Layer 6 of a small transformer language model trained on English Wikipedia (11 layers, counted from 0, width 96).
A neuron adds its activation times its output weights to the MLP's output. To switch it off is to set its activation to zero at one token and run the rest of the model.

Output weights of the MLP neurons that the questions are about. A number n stands for n times 0.0041.
n52: -14 -27 22 -20 51 -18 -20 -6 21 7 1 -10 42 -4 24 -90 21 -46 -22 -30 -47 57 11 34 19 31 27 38 12 -4 19 40 10 -9 -23 25 10 7 33 -13 28 17 12 -6 -5 10 2 44 -12 1 36 14 29 -36 -2 -15 28 -15 19 15 -44 26 1 -11 13 -2 -10 7 -1 -6 -30 -11 -19 -4 42 -24 -19 -15 3 2 -26 -24 -38 10 -12 -23 -27 -11 -7 -26 -51 15 -21 -5 -6 -10
n55: 55 -18 3 4 50 28 -9 -58 9 18 -18 -48 -16 -68 -33 -32 -14 -18 -29 -57 -68 -31 40 -29 9 -19 -18 58 -21 2 16 58 6 51 4 35 5 -20 -34 29 0 4 -13 -20 26 23 20 33 32 31 -32 -24 -18 18 -10 -41 -3 -46 -20 71 1 27 -24 -22 27 -1 -63 25 -41 -5 6 -1 8 53 -1 -28 12 26 40 25 17 1 -19 -22 9 43 16 -9 40 -88 -2 -23 -39 -6 -7 11
n57: 28 7 -37 -15 -6 -23 -34 -6 -18 33 14 9 24 -1 32 -19 20 56 59 -44 -34 -16 6 -22 26 11 -7 -8 27 -30 -7 18 4 -42 31 -18 3 64 18 59 16 -2 -24 3 37 7 -56 -37 0 61 -43 65 -8 38 -24 -8 -11 -52 -15 -14 16 -6 29 19 -20 -41 2 60 -9 24 28 -22 -16 -26 7 -34 12 -50 29 -24 -7 3 30 -20 32 0 13 5 -13 -24 3 -27 -2 -35 34 -35
n73: 4 81 41 -41 18 61 -18 -12 -30 2 26 4 60 31 -13 29 -10 34 -45 -19 6 -16 13 -36 -21 -48 -37 16 -6 4 16 -9 0 12 24 -8 6 22 12 24 -20 -7 -24 9 -32 -7 31 -2 1 -24 -44 43 -6 14 2 27 15 10 41 13 -30 -3 56 30 -6 -53 21 11 6 13 -25 -19 -42 -23 36 25 -45 -2 31 -17 37 10 -5 -43 13 7 -37 -6 37 -15 -63 -48 -51 26 -7 -8
n96: -22 -3 34 18 32 -38 -10 -32 18 12 33 1 -31 -18 -64 -7 16 3 -9 9 44 -36 -13 13 -17 -11 42 -7 -28 -22 10 -7 50 -24 27 -4 -9 -4 -40 -7 13 16 21 2 11 -12 -11 28 -19 33 4 -57 21 -12 34 -2 -4 -31 56 -6 15 24 -24 -28 56 25 38 -40 -16 33 -4 52 13 45 -44 -21 6 -50 -32 2 11 -14 35 19 -17 -41 -38 -23 -1 19 -41 64 -16 -17 17 -16
n111: -8 16 1 -47 -43 36 -6 -43 0 -8 16 -8 -6 15 -33 -8 6 27 -4 -11 5 5 6 -15 20 19 5 47 0 14 16 1 -14 -33 22 -27 21 28 -5 10 8 46 -19 25 31 16 26 27 -7 -17 -38 13 31 14 3 -25 7 -21 -17 -20 13 35 29 -15 3 -8 -21 -40 24 6 32 42 -29 -26 -9 10 -5 -27 -16 -4 21 -56 3 30 54 17 -20 33 5 -37 -13 5 -50 10 -25 3
n119: 51 39 65 -37 57 0 -21 21 -23 -11 13 -26 16 -2 9 34 -10 3 28 3 54 -1 1 -72 -36 28 -20 -3 -24 52 30 -47 -11 -11 -14 49 2 -7 -7 23 -36 20 -5 16 -45 -9 -1 -11 -40 18 -21 41 24 7 4 65 -15 -16 -5 22 7 -8 1 -30 44 -28 11 7 -25 16 20 -1 -73 -4 5 1 9 10 12 -15 34 -68 1 9 15 -32 12 -1 -39 -38 -38 -28 6 -36 -17 26
n145: 26 -2 -18 18 23 -10 -10 16 3 -2 -27 14 15 -20 -15 -8 -30 -6 19 -6 43 -12 -22 -11 68 30 14 -35 20 -14 -24 -10 0 31 5 5 -12 71 -30 11 23 0 8 -27 -35 35 1 -10 -8 19 -29 -5 -8 33 -12 19 -38 9 -4 23 -41 23 14 65 26 -12 21 6 9 -1 -43 58 -12 -23 27 42 4 -13 -30 -22 -33 -14 5 -40 -10 -4 3 -29 -17 -4 -1 -29 -14 19 27 -11
n165: 18 -8 16 6 -13 -31 -5 33 -1 24 -34 37 58 -21 19 11 -36 50 28 30 21 -18 21 67 -35 14 1 -7 15 -25 47 -22 -27 51 3 -6 37 9 1 15 -19 -6 33 10 -35 -22 -33 24 -53 -33 -25 7 13 -3 -20 4 -7 12 9 -50 -2 18 84 3 -6 9 -20 29 -7 7 -7 -61 -32 -16 -69 4 -21 7 -9 -45 4 -85 21 -6 4 13 19 -57 -22 11 -4 -13 -13 -32 9 -34
n234: -5 -16 67 49 -43 48 -35 -9 -21 -31 -26 31 -49 -19 -32 22 -25 -32 -22 35 14 8 5 -3 11 -3 36 -5 -54 -33 -10 -22 34 32 -17 -9 2 -4 -19 11 87 25 8 -2 -21 9 22 6 4 -4 17 29 -4 2 -12 5 -17 -4 15 13 -27 56 -27 12 -52 -11 54 -40 -22 4 -5 14 -5 -6 57 18 6 -45 1 -8 37 33 -18 -14 -54 -45 57 27 62 17 -16 -12 -12 -7 -26 -82
n251: 1 28 -2 2 -2 -25 -3 -26 -22 19 -8 -18 -11 26 -8 -43 49 1 6 -12 -13 21 12 4 -18 -17 -31 7 15 -7 15 -44 25 36 49 1 -14 -5 -25 -12 19 -2 -22 46 27 10 -36 2 -52 1 19 40 15 22 6 -32 1 -1 70 1 29 47 35 -41 21 17 -24 -12 25 -14 -46 23 25 -33 -2 -35 29 2 -7 20 9 0 26 8 -25 -18 -3 -18 33 15 -5 -17 6 5 -65 -33
n261: 13 -4 -19 5 8 -6 32 52 -15 6 -8 6 -39 -15 24 -2 51 19 39 18 17 4 28 13 14 11 -1 -49 -16 4 1 32 38 33 28 -7 -2 -16 7 21 -1 -16 25 -45 -27 -9 -35 1 -38 -31 1 38 38 -24 -5 6 9 -5 -16 -17 -26 -32 -31 11 -35 -2 9 -34 -40 -14 36 -11 24 0 -36 -62 11 3 31 -6 17 8 -27 -33 10 -18 39 -6 -13 -2 -2 -11 -31 -16 32 -9
n275: -52 10 56 -35 -59 4 -46 8 24 24 28 29 2 28 -16 59 -36 21 10 -5 1 -1 6 -5 -1 -38 24 13 94 -29 13 11 -4 -37 44 -49 6 22 -21 -26 -49 54 0 -60 27 1 21 -12 -7 -16 4 -32 22 22 4 -36 10 -28 45 5 -16 62 35 -16 -8 -51 -41 31 -5 16 -6 -1 17 -15 -8 -30 14 -43 39 40 -9 -49 5 -23 -3 15 -62 11 -56 24 12 -19 17 32 -43 -4
n310: -36 8 -30 41 11 -20 -38 6 9 9 -1 -38 -12 28 -4 32 24 -8 -11 -20 60 14 9 -12 45 -16 25 -13 41 41 62 -25 -40 -25 -22 -13 -13 -56 -51 19 -13 -6 7 2 63 -12 26 -23 9 -13 -57 -22 34 35 16 -55 24 20 -4 6 14 13 -27 -7 8 -30 -24 25 -11 8 23 15 -1 -27 -15 19 33 -29 11 56 -4 7 -8 -6 -30 -33 6 18 -21 31 34 4 13 -20 1 -27
n321: 28 8 -18 -1 27 1 2 -6 9 -15 16 12 28 -10 25 14 34 34 -46 -19 3 -39 14 -9 -24 -21 15 -14 -24 -5 -19 37 -45 -46 -9 -4 2 -14 23 7 -5 -29 1 12 -7 22 15 -13 -4 17 5 31 2 20 -4 1 11 25 -4 -16 -8 -8 -3 -12 -26 -8 -27 12 -11 71 -3 -29 59 -41 -39 -65 18 32 18 29 15 15 -22 -5 5 21 10 15 -26 37 53 -17 45 0 -56 -58
n372: -11 37 -3 42 -31 14 -27 -39 -53 0 9 -42 36 -29 11 42 0 -29 43 -26 -24 36 1 62 8 -21 15 -19 11 -5 -91 11 7 -34 -23 45 39 -38 -7 4 24 -3 -5 -15 46 22 -16 5 8 -2 10 -25 16 -23 15 -22 -35 -7 6 -17 -5 10 16 -18 -14 -19 -61 -26 -14 17 -57 12 36 -20 10 -41 24 8 9 30 -16 16 8 43 -30 46 15 17 7 36 -31 18 -18 -11 8 18

Each question names a token from some text and the token that comes next. It shows the activations a of the neurons there, in the order above. A number n stands for n times 0.023.

Then comes g, the gradient of the next token's log-probability with respect to the MLP's output, scaled to length 1. A neuron's effect is roughly proportional to its activation times (output weights . g). A number n stands for n times 0.0052.

"ay", then "a"
a: -3 -7 0 -6 -7 46 -1 -1 -2 -4 1 -1 -2 25 -1 -2
g: 8 14 -8 24 -50 18 -13 3 49 -11 2 -14 1 -3 -3 23 13 -7 8 10 -14 -13 17 -31 2 -4 -43 41 -4 -7 -6 -1 47 18 -22 2 -7 -42 1 5 23 -11 20 13 29 19 -9 -7 17 15 -1 16 9 25 -11 3 -10 -14 -23 15 28 8 25 -12 5 -6 0 5 -1 -18 13 14 -35 11 -10 -12 10 -21 -42 -2 22 -8 -15 19 6 42 1 -27 11 -24 -26 -41 -29 -3 -16 6
Which neuron, switched off, raises the next token's probability most? n55

"is", then "an"
a: 0 0 -5 -6 -6 17 0 6 -4 6 0 -6 25 0 47 0
g: -5 4 -3 11 -16 -5 -4 -2 12 -3 16 10 -10 -6 -1 -6 5 20 9 26 -7 10 48 -16 -16 1 -10 4 7 -33 8 19 34 25 0 -53 -12 -11 -11 -28 22 3 -22 11 -5 0 25 25 35 -24 -2 1 12 15 6 51 -18 4 -8 21 10 -28 3 -1 -33 3 -9 51 5 -19 11 11 6 -6 0 -14 2 -37 0 -14 -11 3 8 42 -15 9 6 -18 -28 -35 35 -28 -19 -38 -25 10
Which neuron, switched off, raises the next token's probability most? n321

"i", then "b"
a: -4 -6 13 -1 -6 -5 0 -6 -1 -6 -2 24 0 0 7 -3
g: -11 -7 12 6 42 2 31 -14 12 26 -2 21 20 31 24 2 -18 29 19 -11 19 -9 -19 4 -12 -27 -10 -30 10 -4 -6 -5 13 19 -42 -7 23 25 18 -9 -6 -25 -66 6 24 4 -4 -39 4 -13 -21 -28 -9 -5 -2 -5 3 -30 10 -9 -17 -17 12 5 28 18 -25 2 21 16 -12 -13 14 33 2 21 -31 -8 22 4 -3 -27 -18 21 20 -23 29 14 -11 -26 -2 15 -24 17 -14 2
Which neuron, switched off, raises the next token's probability most? n261

" c", then "av"
a: -2 -2 52 2 -7 -6 -7 -7 -2 -2 -4 -7 -7 -4 -6 -7
g: -24 35 -5 -1 21 5 17 10 -8 37 32 -9 1 -7 41 -3 -24 3 -3 -7 17 -18 13 -5 -38 -48 -12 4 1 -6 3 43 -11 -20 0 -28 7 7 -3 -12 -32 33 -6 10 17 27 22 2 -8 26 -15 -10 -11 29 13 -10 -14 -16 -27 -14 20 -15 9 17 -15 -3 14 -11 5 -9 -14 28 22 6 21 -30 41 -26 -15 14 34 -6 24 -25 -42 -2 -4 -18 -6 -8 -10 -14 25 -32 -2 5
Which neuron, switched off, lowers the next token's probability most? n57

"\n", then "K"
a: 0 44 0 -1 -3 -3 0 -6 0 -1 -7 -7 -1 17 -5 -4
g: 3 44 13 -1 15 -27 -6 -6 -15 15 17 -6 14 -17 -21 9 -22 -19 -40 43 11 -4 -27 -28 33 30 -17 -17 4 -23 13 -5 20 23 24 8 -15 15 2 3 34 -17 9 19 16 -26 35 -4 15 30 7 -29 -6 23 15 -3 -13 21 -13 -10 15 13 23 -46 -13 -11 -18 24 1 12 -1 -14 -19 -20 0 -2 4 21 -16 15 -29 -1 2 -19 42 13 -29 13 8 -24 -24 -11 -28 -6 -5 -19
Which neuron, switched off, lowers the next token's probability most? n55

"ter", then "."
a: -4 -1 0 -6 -3 -6 0 -6 -2 -7 -6 10 -6 -1 28 -3
g: 28 23 9 -19 37 5 22 12 0 2 -2 8 26 -2 -32 -4 -21 11 37 37 1 -18 4 -11 0 -9 28 35 13 15 -2 -16 -28 -11 29 -1 16 -4 -28 40 26 -23 6 26 -2 32 10 -14 24 2 17 6 -16 -7 -47 4 17 -4 -34 -28 14 -30 -34 -17 -53 3 -9 -6 3 -8 9 15 -5 28 -23 -25 -8 2 9 -34 -5 -8 -6 -20 0 -28 20 3 6 7 -4 0 16 -20 1 -16
Which neuron, switched off, lowers the next token's probability most? n321

"an", then " re"
a: -7 -1 0 -7 -1 3 -1 -6 -1 -3 -5 -7 -7 0 -7 0
g: -19 6 -2 6 -12 8 0 12 29 -6 -25 27 23 14 -2 15 -6 -8 19 16 -29 -18 -5 14 30 -11 17 0 13 0 -11 5 16 -33 5 -27 -48 -29 12 -15 -36 -27 -19 6 -6 -14 15 -15 -4 17 0 -2 30 22 11 -40 -3 -45 -25 -3 13 -2 -19 8 -22 30 -40 -24 9 -7 22 2 8 -21 17 -5 26 6 23 -4 22 -15 7 3 -2 16 18 7 15 10 15 54 37 -33 -8 -13
Which neuron, switched off, lowers the next token's probability most? n73

"ro", then "p"
a: 40 -6 -5 -3 -7 -4 0 0 0 0 -5 13 0 0 -2 -2
g: 9 -15 28 9 7 -8 -16 -34 19 -26 -4 38 36 -4 -7 -32 15 12 -6 21 -3 28 22 29 10 -1 -9 6 -9 11 -14 16 -12 -4 -34 -38 1 -24 15 -3 -13 -20 -6 -1 9 -32 16 -36 4 -26 8 -30 -3 20 -5 17 20 7 0 -5 6 15 39 10 -6 -9 -8 30 13 -22 -6 -24 9 3 27 37 -5 -19 38 12 -26 13 3 12 20 -21 -50 -3 -8 -32 2 7 8 20 1 -39
Which neuron, switched off, lowers the next token's probability most? n52

"ot", then " f"
a: -7 0 -7 -1 49 7 -2 0 -6 -1 0 -2 -7 -2 -3 -2
g: -17 6 -15 38 18 -8 -9 -43 5 -13 0 9 -50 27 4 -25 16 -28 8 -7 11 8 11 -26 -17 4 7 -9 -17 -8 8 29 -11 -42 -19 7 -12 38 34 -2 -21 12 -27 29 -13 6 33 13 -36 -18 20 20 11 -6 -23 -9 11 -10 20 22 7 38 -16 -17 18 33 31 -10 -5 -20 11 -10 -18 8 -23 -27 -13 28 -2 -7 -4 -14 -15 7 27 -13 30 17 12 6 18 7 -2 -10 8 -24
Which neuron, switched off, lowers the next token's probability most? n96

" E", then "n"
a: 0 -4 -7 -7 -2 -7 66 -6 -1 -2 -2 -6 0 34 -6 0
g: 3 -14 7 -31 -4 23 -4 18 23 -5 33 27 2 12 -27 15 16 -15 49 -19 -3 -6 -38 -16 21 8 -3 -13 3 28 -19 -9 -19 36 -27 -27 -1 6 17 34 23 -8 -12 25 1 21 3 3 14 17 -33 -11 -11 8 8 -13 8 -7 13 50 11 -23 -22 0 -13 -20 3 -12 12 5 5 -7 -37 -35 29 18 6 54 2 9 12 0 -37 2 -6 1 -16 -16 -19 2 -16 -25 -19 -25 7 -11
Which neuron, switched off, lowers the next token's probability most? n119

" in", then "ver"
a: -2 -7 0 -3 -1 -4 -4 -5 0 0 -7 -3 -7 0 -7 -1
g: 1 -1 24 -9 -13 18 34 10 22 31 12 -7 -25 32 -13 8 -16 -14 4 -26 0 24 32 -30 -21 -5 -3 -38 15 -28 -3 6 2 7 -4 6 22 33 13 -24 -12 -8 -5 12 0 13 -13 -6 14 -33 -26 15 28 -7 -14 -8 -7 -16 -30 -6 -20 21 20 -15 -2 -12 5 -15 -23 23 -13 -2 -5 -24 15 0 3 -4 3 -31 38 -60 -31 12 -9 43 -2 0 39 1 24 2 12 12 -8 32
Which neuron, switched off, raises the next token's probability most? n275

" l", then "ur"
a: -4 0 -7 -7 -5 -1 -6 -7 -4 0 57 1 0 31 -3 -2
g: -15 10 -13 26 -10 -12 -6 12 14 1 16 7 2 6 -22 11 14 4 16 54 35 -36 13 -28 38 -53 -17 -19 4 -45 -14 1 1 12 19 38 -23 2 -49 4 -16 0 -10 -13 14 0 -16 -14 -9 26 4 3 -2 9 1 15 22 -5 16 -4 -27 3 9 -16 12 -3 1 12 7 7 3 -2 11 13 2 3 29 -19 -7 -38 9 -52 20 16 16 16 -17 21 -35 -10 3 12 -2 16 -36 5
Which two neurons, each switched off alone, lower its probability most, in order? n251, n310

"og", then "y"
a: 17 1 -1 28 -2 24 -1 -5 0 4 -5 -7 -6 -1 0 45
g: -7 -5 24 5 22 -5 -2 -22 3 -12 -16 -23 -16 50 17 -35 25 -9 16 10 -8 12 28 17 9 -5 7 1 14 -30 -9 9 1 41 4 44 -15 -15 -12 29 18 14 13 26 -26 -11 28 17 4 34 -6 -8 5 -8 -19 6 -33 -13 -14 -7 -27 -1 -20 -20 15 -34 -7 15 -8 28 28 -22 -7 10 7 -7 -11 -4 29 -6 19 30 14 -40 -24 6 -5 -24 0 -18 -17 -40 16 -3 4 -37
Which two neurons, each switched off alone, lower its probability most, in order? n52, n73

" G", then "w"
a: -3 0 -6 47 -7 -7 -7 -3 -7 -7 -1 -7 0 -4 -7 -1
g: -6 -3 0 -50 22 19 -12 18 -17 40 -9 14 -5 -1 22 22 -9 -26 9 14 5 -23 11 -37 7 -29 -10 -11 10 33 -28 -14 -6 -29 7 8 -4 11 11 26 22 -27 -6 -35 2 3 10 -12 18 19 9 -9 -15 9 49 26 -10 22 18 -16 -11 5 -10 34 -13 16 3 -20 27 3 -4 9 25 -13 21 2 -60 12 -28 -8 -9 -4 -21 4 -12 17 -20 -8 -7 -22 -17 28 -25 21 -1 28
Which two neurons, each switched off alone, lower its probability most, in order? n73, n165

"s", then " k"
a: 0 -7 -5 -7 73 -5 0 -4 0 -2 52 -7 -5 -4 -6 -3
g: 14 4 10 -29 11 7 3 12 18 -8 10 2 2 -15 16 13 -18 -19 0 13 9 -15 -21 16 47 -32 18 -6 -10 -34 -34 0 -10 -6 3 17 0 -2 11 18 10 9 -24 -14 5 18 18 -30 30 12 0 9 11 94 -28 -12 6 -36 -25 -36 -11 -10 8 14 7 9 6 -11 27 -8 -4 15 18 1 -14 3 16 -19 -3 -36 26 -5 -6 -14 -16 -13 5 -1 17 -2 -12 18 -33 -15 -18 28
Which neuron, switched off, raises the next token's probability most? n251

"up", then "st"
a: 20 -5 -2 -1 -7 -1 0 0 17 -1 -1 -5 -7 -7 -3 -4
g: -1 0 -27 -9 1 -2 24 14 8 11 -12 1 38 -9 -14 -22 -28 -5 9 -21 -22 -21 -15 19 28 44 4 -4 -34 17 -4 -35 30 23 -5 -10 1 32 18 -6 21 -11 8 33 15 1 10 1 11 14 11 -36 -2 -27 24 -3 -28 6 24 27 37 8 -34 16 1 -9 13 -22 -14 8 25 24 -9 -6 -5 -49 -35 3 -14 9 2 -1 18 -28 -28 1 1 -20 6 1 9 25 -43 -18 17 -6
Which two neurons, each switched off alone, lower its probability most, in order? n275, n52

"og", then "l"
a: -6 -7 -2 -6 -7 36 0 -3 -4 -3 -4 -1 -4 -7 -3 -2
g: 19 23 -40 29 -32 -12 3 4 10 -22 -44 34 18 -11 -10 -14 -12 -18 22 14 7 19 -17 -26 28 11 -17 37 -16 2 5 4 -18 16 2 27 15 -46 -12 -11 -7 28 12 7 12 0 44 -8 -15 -5 23 17 -15 -33 -17 -14 -6 3 4 6 7 -9 30 -8 0 8 -25 38 9 20 3 -24 0 -34 -19 8 8 -11 20 16 -8 -31 -18 -23 14 21 -5 0 -9 21 -16 33 -35 9 5 -5
Which two neurons, each switched off alone, lower its probability most, in order? n111, n96

"p", then "it"
a: -2 -2 -1 -3 -2 3 0 -7 31 -7 -1 14 0 -3 -7 -2
g: 23 -36 11 28 2 15 -10 2 2 3 -1 13 16 39 6 25 26 19 -3 3 13 -6 -33 -13 3 -12 -3 -11 10 14 -21 -23 -29 50 23 -21 -5 -30 2 -6 20 9 -25 -2 -21 40 -35 10 -18 -11 13 9 5 29 -7 -20 -12 -23 9 10 39 -12 -32 4 15 -38 -13 -18 -7 1 -20 13 37 -10 -7 -13 -21 1 14 29 21 5 8 21 -50 -14 12 5 -10 1 -27 5 -7 -19 26 -7
Which neuron, switched off, lowers the next token's probability most? n261

"h", then " t"
a: 12 -1 -6 -4 -3 2 -3 0 0 0 -7 -2 -7 0 23 -6
g: -16 -48 5 2 -26 -10 1 19 -10 17 -4 5 8 -16 -18 -39 17 -8 10 0 -29 -11 -13 30 5 -2 3 -2 -28 -29 19 6 12 17 -3 1 5 -16 -2 3 11 -18 -14 -12 8 -12 31 -17 8 3 24 0 -5 0 -26 30 47 14 -4 26 -12 37 1 -17 7 37 -32 9 23 13 -8 22 25 -3 -53 4 22 -37 1 4 -7 -49 -12 -7 -9 -5 -26 7 8 23 27 36 -4 1 5 26
Which two neurons, each switched off alone, lower its probability most, in order? n52, n73

"om", then "ic"
a: -7 -5 -7 0 0 7 -4 -4 0 76 -7 -7 -2 -3 -3 -3
g: -6 19 -2 -23 -39 -1 -18 13 -18 -3 -15 7 23 -13 -12 -38 -3 -28 14 -12 -29 17 11 -24 28 34 41 16 -16 5 2 -39 24 -7 5 25 -5 16 -9 -6 9 17 -16 5 18 -26 -21 -1 31 -14 26 -11 15 17 1 -8 5 33 41 -3 -12 32 18 22 -22 0 34 -11 -28 -30 11 2 -16 10 6 34 14 -34 7 29 -25 -31 -34 23 -11 -1 -14 -9 -4 -4 -18 9 -1 8 -1 -8
Which neuron, switched off, lowers the next token's probability most? n234

" a", then " c"
a: -7 -1 -6 -5 -5 -3 -1 -1 0 -2 -7 -6 -1 32 5 0
g: -24 5 -58 30 3 -5 -27 24 15 7 -21 -42 9 -17 -9 22 -9 -7 -5 -8 2 16 -18 2 -7 -21 -12 9 -25 22 0 -2 -39 -5 43 -9 20 -53 9 -2 -27 6 -13 -7 27 -25 22 7 -17 38 17 -26 -9 12 -18 -13 6 -9 27 -8 23 8 0 10 20 11 -27 -8 2 7 -14 -2 20 -17 -7 4 10 1 13 33 -21 18 0 -22 -6 -9 44 26 1 -9 -1 25 37 18 7 1
Which neuron, switched off, lowers the next token's probability most? n310

"r", then "ish"
a: -2 -4 -7 -3 -6 -7 -5 -7 0 -1 -7 -6 -7 -1 -7 0
g: 9 -10 19 -1 -16 4 16 -26 -16 -9 14 -13 9 17 -7 -8 -30 -11 20 -23 11 -1 -5 -17 -3 -42 -4 21 -12 8 -7 0 16 -9 26 14 -34 -1 -16 -15 25 -20 -13 15 49 -30 -8 2 17 -14 -11 -29 4 15 10 23 -26 -6 -5 8 3 -24 4 25 0 25 27 13 31 -35 24 -9 -35 29 6 5 -15 23 26 26 -16 2 36 -2 14 16 7 27 1 14 -31 -58 -30 19 -6 -10
Which neuron, switched off, lowers the next token's probability most? n321

"K", then " and"
a: -1 -7 -6 -6 -1 -5 -2 17 -7 -2 -3 -7 -3 -5 -7 -2
g: -5 -38 11 -4 3 -20 2 -10 31 -7 -18 25 4 -18 -18 -8 -23 -17 17 -11 32 -13 26 -2 44 -9 -19 14 -6 5 -20 24 -16 -3 4 -16 8 0 -11 -14 20 22 7 26 -3 3 -19 -42 6 50 -5 -22 20 20 7 14 -7 -11 41 -25 9 -14 10 -15 -6 9 7 6 23 -14 -18 5 -29 20 -48 42 16 -19 10 -31 3 30 -14 14 -25 -6 13 3 -14 9 -20 10 21 29 -32 -8
Which neuron, switched off, lowers the next token's probability most? n145

"im", then "al"
a: 0 -5 -1 -1 -7 -7 -3 62 0 -1 -5 -1 -7 -1 -6 0
g: -11 29 -14 7 -6 -12 -3 20 -11 -25 -21 -17 41 14 -16 7 -1 -23 -7 12 24 22 14 -37 4 11 -51 12 -15 5 -30 -8 9 6 -18 -2 0 -2 15 6 -1 19 -28 14 -8 -24 16 17 1 13 -10 -2 -34 12 -26 6 -32 -13 6 36 -29 6 0 26 -13 21 10 -21 29 17 46 12 -34 11 13 27 -41 -22 28 19 10 5 -2 -10 -4 17 6 -28 9 -6 20 23 -34 7 -26 15
Which neuron, switched off, lowers the next token's probability most? n145

"am", then "ep"
a: -2 -2 7 0 -7 -6 0 -6 32 -7 -4 6 -6 -1 -5 -1
g: 11 -32 3 17 -20 -5 10 14 -19 8 10 40 -26 3 -34 -33 -19 25 55 2 -19 6 23 -19 -25 30 -35 -14 -22 11 15 -4 -10 24 29 7 -22 -8 26 8 -26 -18 -31 2 -4 -12 -12 -6 13 -31 -24 18 -5 -3 11 -4 3 15 -9 31 8 0 -37 -10 -17 -5 11 31 39 2 23 -3 8 8 2 18 -15 23 3 -16 11 -2 -15 -22 36 3 -18 -14 5 28 -3 31 -8 -33 5 8
Which neuron, switched off, lowers the next token's probability most? n165

"ut", then "ed"
a: -7 0 -2 -2 13 37 0 -4 0 -7 -6 -6 -4 -6 7 -3
g: -19 -2 19 -35 12 -7 -23 4 7 -6 14 -42 7 -4 -5 -26 -2 -31 13 18 20 -14 -10 49 -1 15 7 -2 12 4 -22 -2 -26 6 -13 30 -12 10 16 6 20 -14 -4 -49 20 -10 -14 -36 -9 32 14 -19 11 47 -42 -28 -12 -4 3 9 -3 6 0 0 9 -12 25 9 22 4 32 -12 0 -16 3 11 37 0 0 -19 10 6 -12 15 6 12 12 -24 -11 -23 33 12 48 -14 -32 -17
Which neuron, switched off, raises the next token's probability most? n111

" at", then " the"
a: -6 -1 0 -1 -4 -7 -7 -4 0 -2 -5 -1 -4 -1 -7 -1
g: 4 -11 -13 18 10 -16 12 -6 -23 42 -6 -3 1 -62 12 -22 26 -5 29 -8 8 -13 -36 15 8 0 -4 5 -25 10 -7 24 -25 -4 -4 -19 -12 -15 -25 -36 21 2 0 4 28 -5 37 24 -8 30 35 -45 -1 6 10 28 13 -10 -5 5 -4 -22 6 14 17 2 -3 17 -17 -23 -7 1 2 -7 -9 -12 30 -6 23 51 -35 32 4 -19 -17 -31 27 -3 -2 -19 -14 4 10 3 20 -8
Which neuron, switched off, lowers the next token's probability most? n111

" ", then "up"
a: -7 -7 -2 -5 4 0 25 -6 0 0 0 -5 15 -7 -1 -2
g: 3 -13 -13 -14 -35 0 -19 -12 -10 9 -5 9 1 5 -9 -5 -23 -35 32 29 10 -27 4 24 -13 -19 18 31 28 -1 -9 24 12 -34 7 -17 -10 -19 -12 -24 -42 3 10 2 -24 -14 -8 27 20 20 21 20 6 4 3 -7 3 14 -7 -8 2 -2 -11 -9 -14 42 -1 66 18 13 -11 -2 -2 21 -54 -23 6 1 -7 -44 0 -9 18 8 -31 16 3 39 -21 11 -1 18 9 12 11 10
Which neuron, switched off, lowers the next token's probability most? n275

"e", then " th"
a: 2 -1 -7 -4 -7 2 -7 -7 -7 -4 -1 -3 -7 -4 -4 -7
g: -14 15 0 20 24 -14 -7 -7 -4 0 3 -31 24 -8 31 13 35 13 -22 -16 -12 3 7 -7 17 -2 -31 9 14 -4 -13 21 -37 -26 16 -28 -6 -32 -21 62 -31 -20 -20 5 22 -10 12 -7 8 -11 27 29 -8 23 13 3 10 -9 -23 -15 -4 -9 -15 -23 0 6 2 -3 11 -7 30 -32 5 -10 -6 -13 -33 -26 -33 47 -26 12 9 -12 0 13 38 18 14 3 -17 22 8 28 17 3
Which neuron, switched off, lowers the next token's probability most? n145

"\n", then "=="
a: -3 75 -1 -1 -7 -2 6 -6 -1 -1 -7 -5 -2 2 -7 -7
g: 6 -5 20 24 -30 -11 5 4 -7 9 2 18 -11 -24 29 -33 -10 -26 21 -33 11 19 28 -20 29 -23 46 28 -18 9 30 13 11 -20 12 -25 30 -3 5 18 4 10 11 27 14 31 11 8 -23 -7 34 26 -8 -4 -10 -17 15 -34 -8 5 3 -20 -5 -48 7 -17 11 -9 -16 -27 -20 -22 -23 8 -19 17 -6 -14 35 -37 3 8 -14 22 -28 17 -8 1 9 -6 12 -1 -2 -40 6 10
Which neuron, switched off, lowers the next token's probability most? n55

"t", then "e"
a: -2 0 -1 -1 -2 -7 -6 -4 -4 -2 -1 -1 3 -7 -7 -3
g: -2 1 -21 1 -20 8 -13 -13 -2 7 -7 1 -5 1 -17 52 -14 12 34 21 14 12 -16 4 10 -25 -16 16 7 -3 18 13 -32 -14 36 -23 7 7 14 34 -16 -36 -28 30 20 -4 4 -36 16 -33 -20 29 -2 28 -2 4 13 4 18 22 -14 -9 -36 8 -38 -4 2 30 23 1 16 -5 10 32 -9 4 -5 -30 -3 -18 -43 5 18 -2 37 0 -16 -9 -28 29 -32 14 -18 4 1 -9
Which neuron, switched off, raises the next token's probability most? n310

"ff", then ","
a: -6 -2 -6 0 -7 -7 0 0 -1 -1 23 -6 0 -2 -3 -5
g: -33 -18 -13 -7 34 -1 8 4 -22 -19 40 30 -16 -12 5 -35 17 -15 -2 0 19 12 -10 5 -18 8 -2 -2 6 -10 8 14 0 -24 49 13 15 11 -8 1 6 12 -12 -24 -10 23 -8 -5 -30 6 -1 -27 6 27 -8 0 27 -36 -21 -35 -19 -3 -33 -26 -13 3 23 7 11 25 6 2 -23 -5 6 36 4 1 -1 -18 8 12 -28 2 -27 29 -5 22 -2 16 57 1 11 14 28 -47
Which neuron, switched off, raises the next token's probability most? n251

"m", then "ount"
a: -1 -2 39 0 -6 -3 -5 -4 -5 -7 -5 -7 -5 3 17 0
g: -11 8 23 24 -4 -7 26 -7 -42 18 11 -24 6 -5 0 18 -3 -12 -16 38 0 11 -20 10 15 -1 -14 -38 21 -11 -22 -10 28 6 12 28 -4 -40 1 2 -16 8 -15 1 16 17 -16 -12 31 -26 -21 -29 3 8 -36 -14 -3 -28 -21 15 39 7 3 32 -24 -27 14 21 6 -5 31 -25 2 28 10 1 7 -19 16 13 -7 -45 3 -32 5 1 -21 38 1 12 38 21 -10 5 0 -17
Which neuron, switched off, lowers the next token's probability most? n57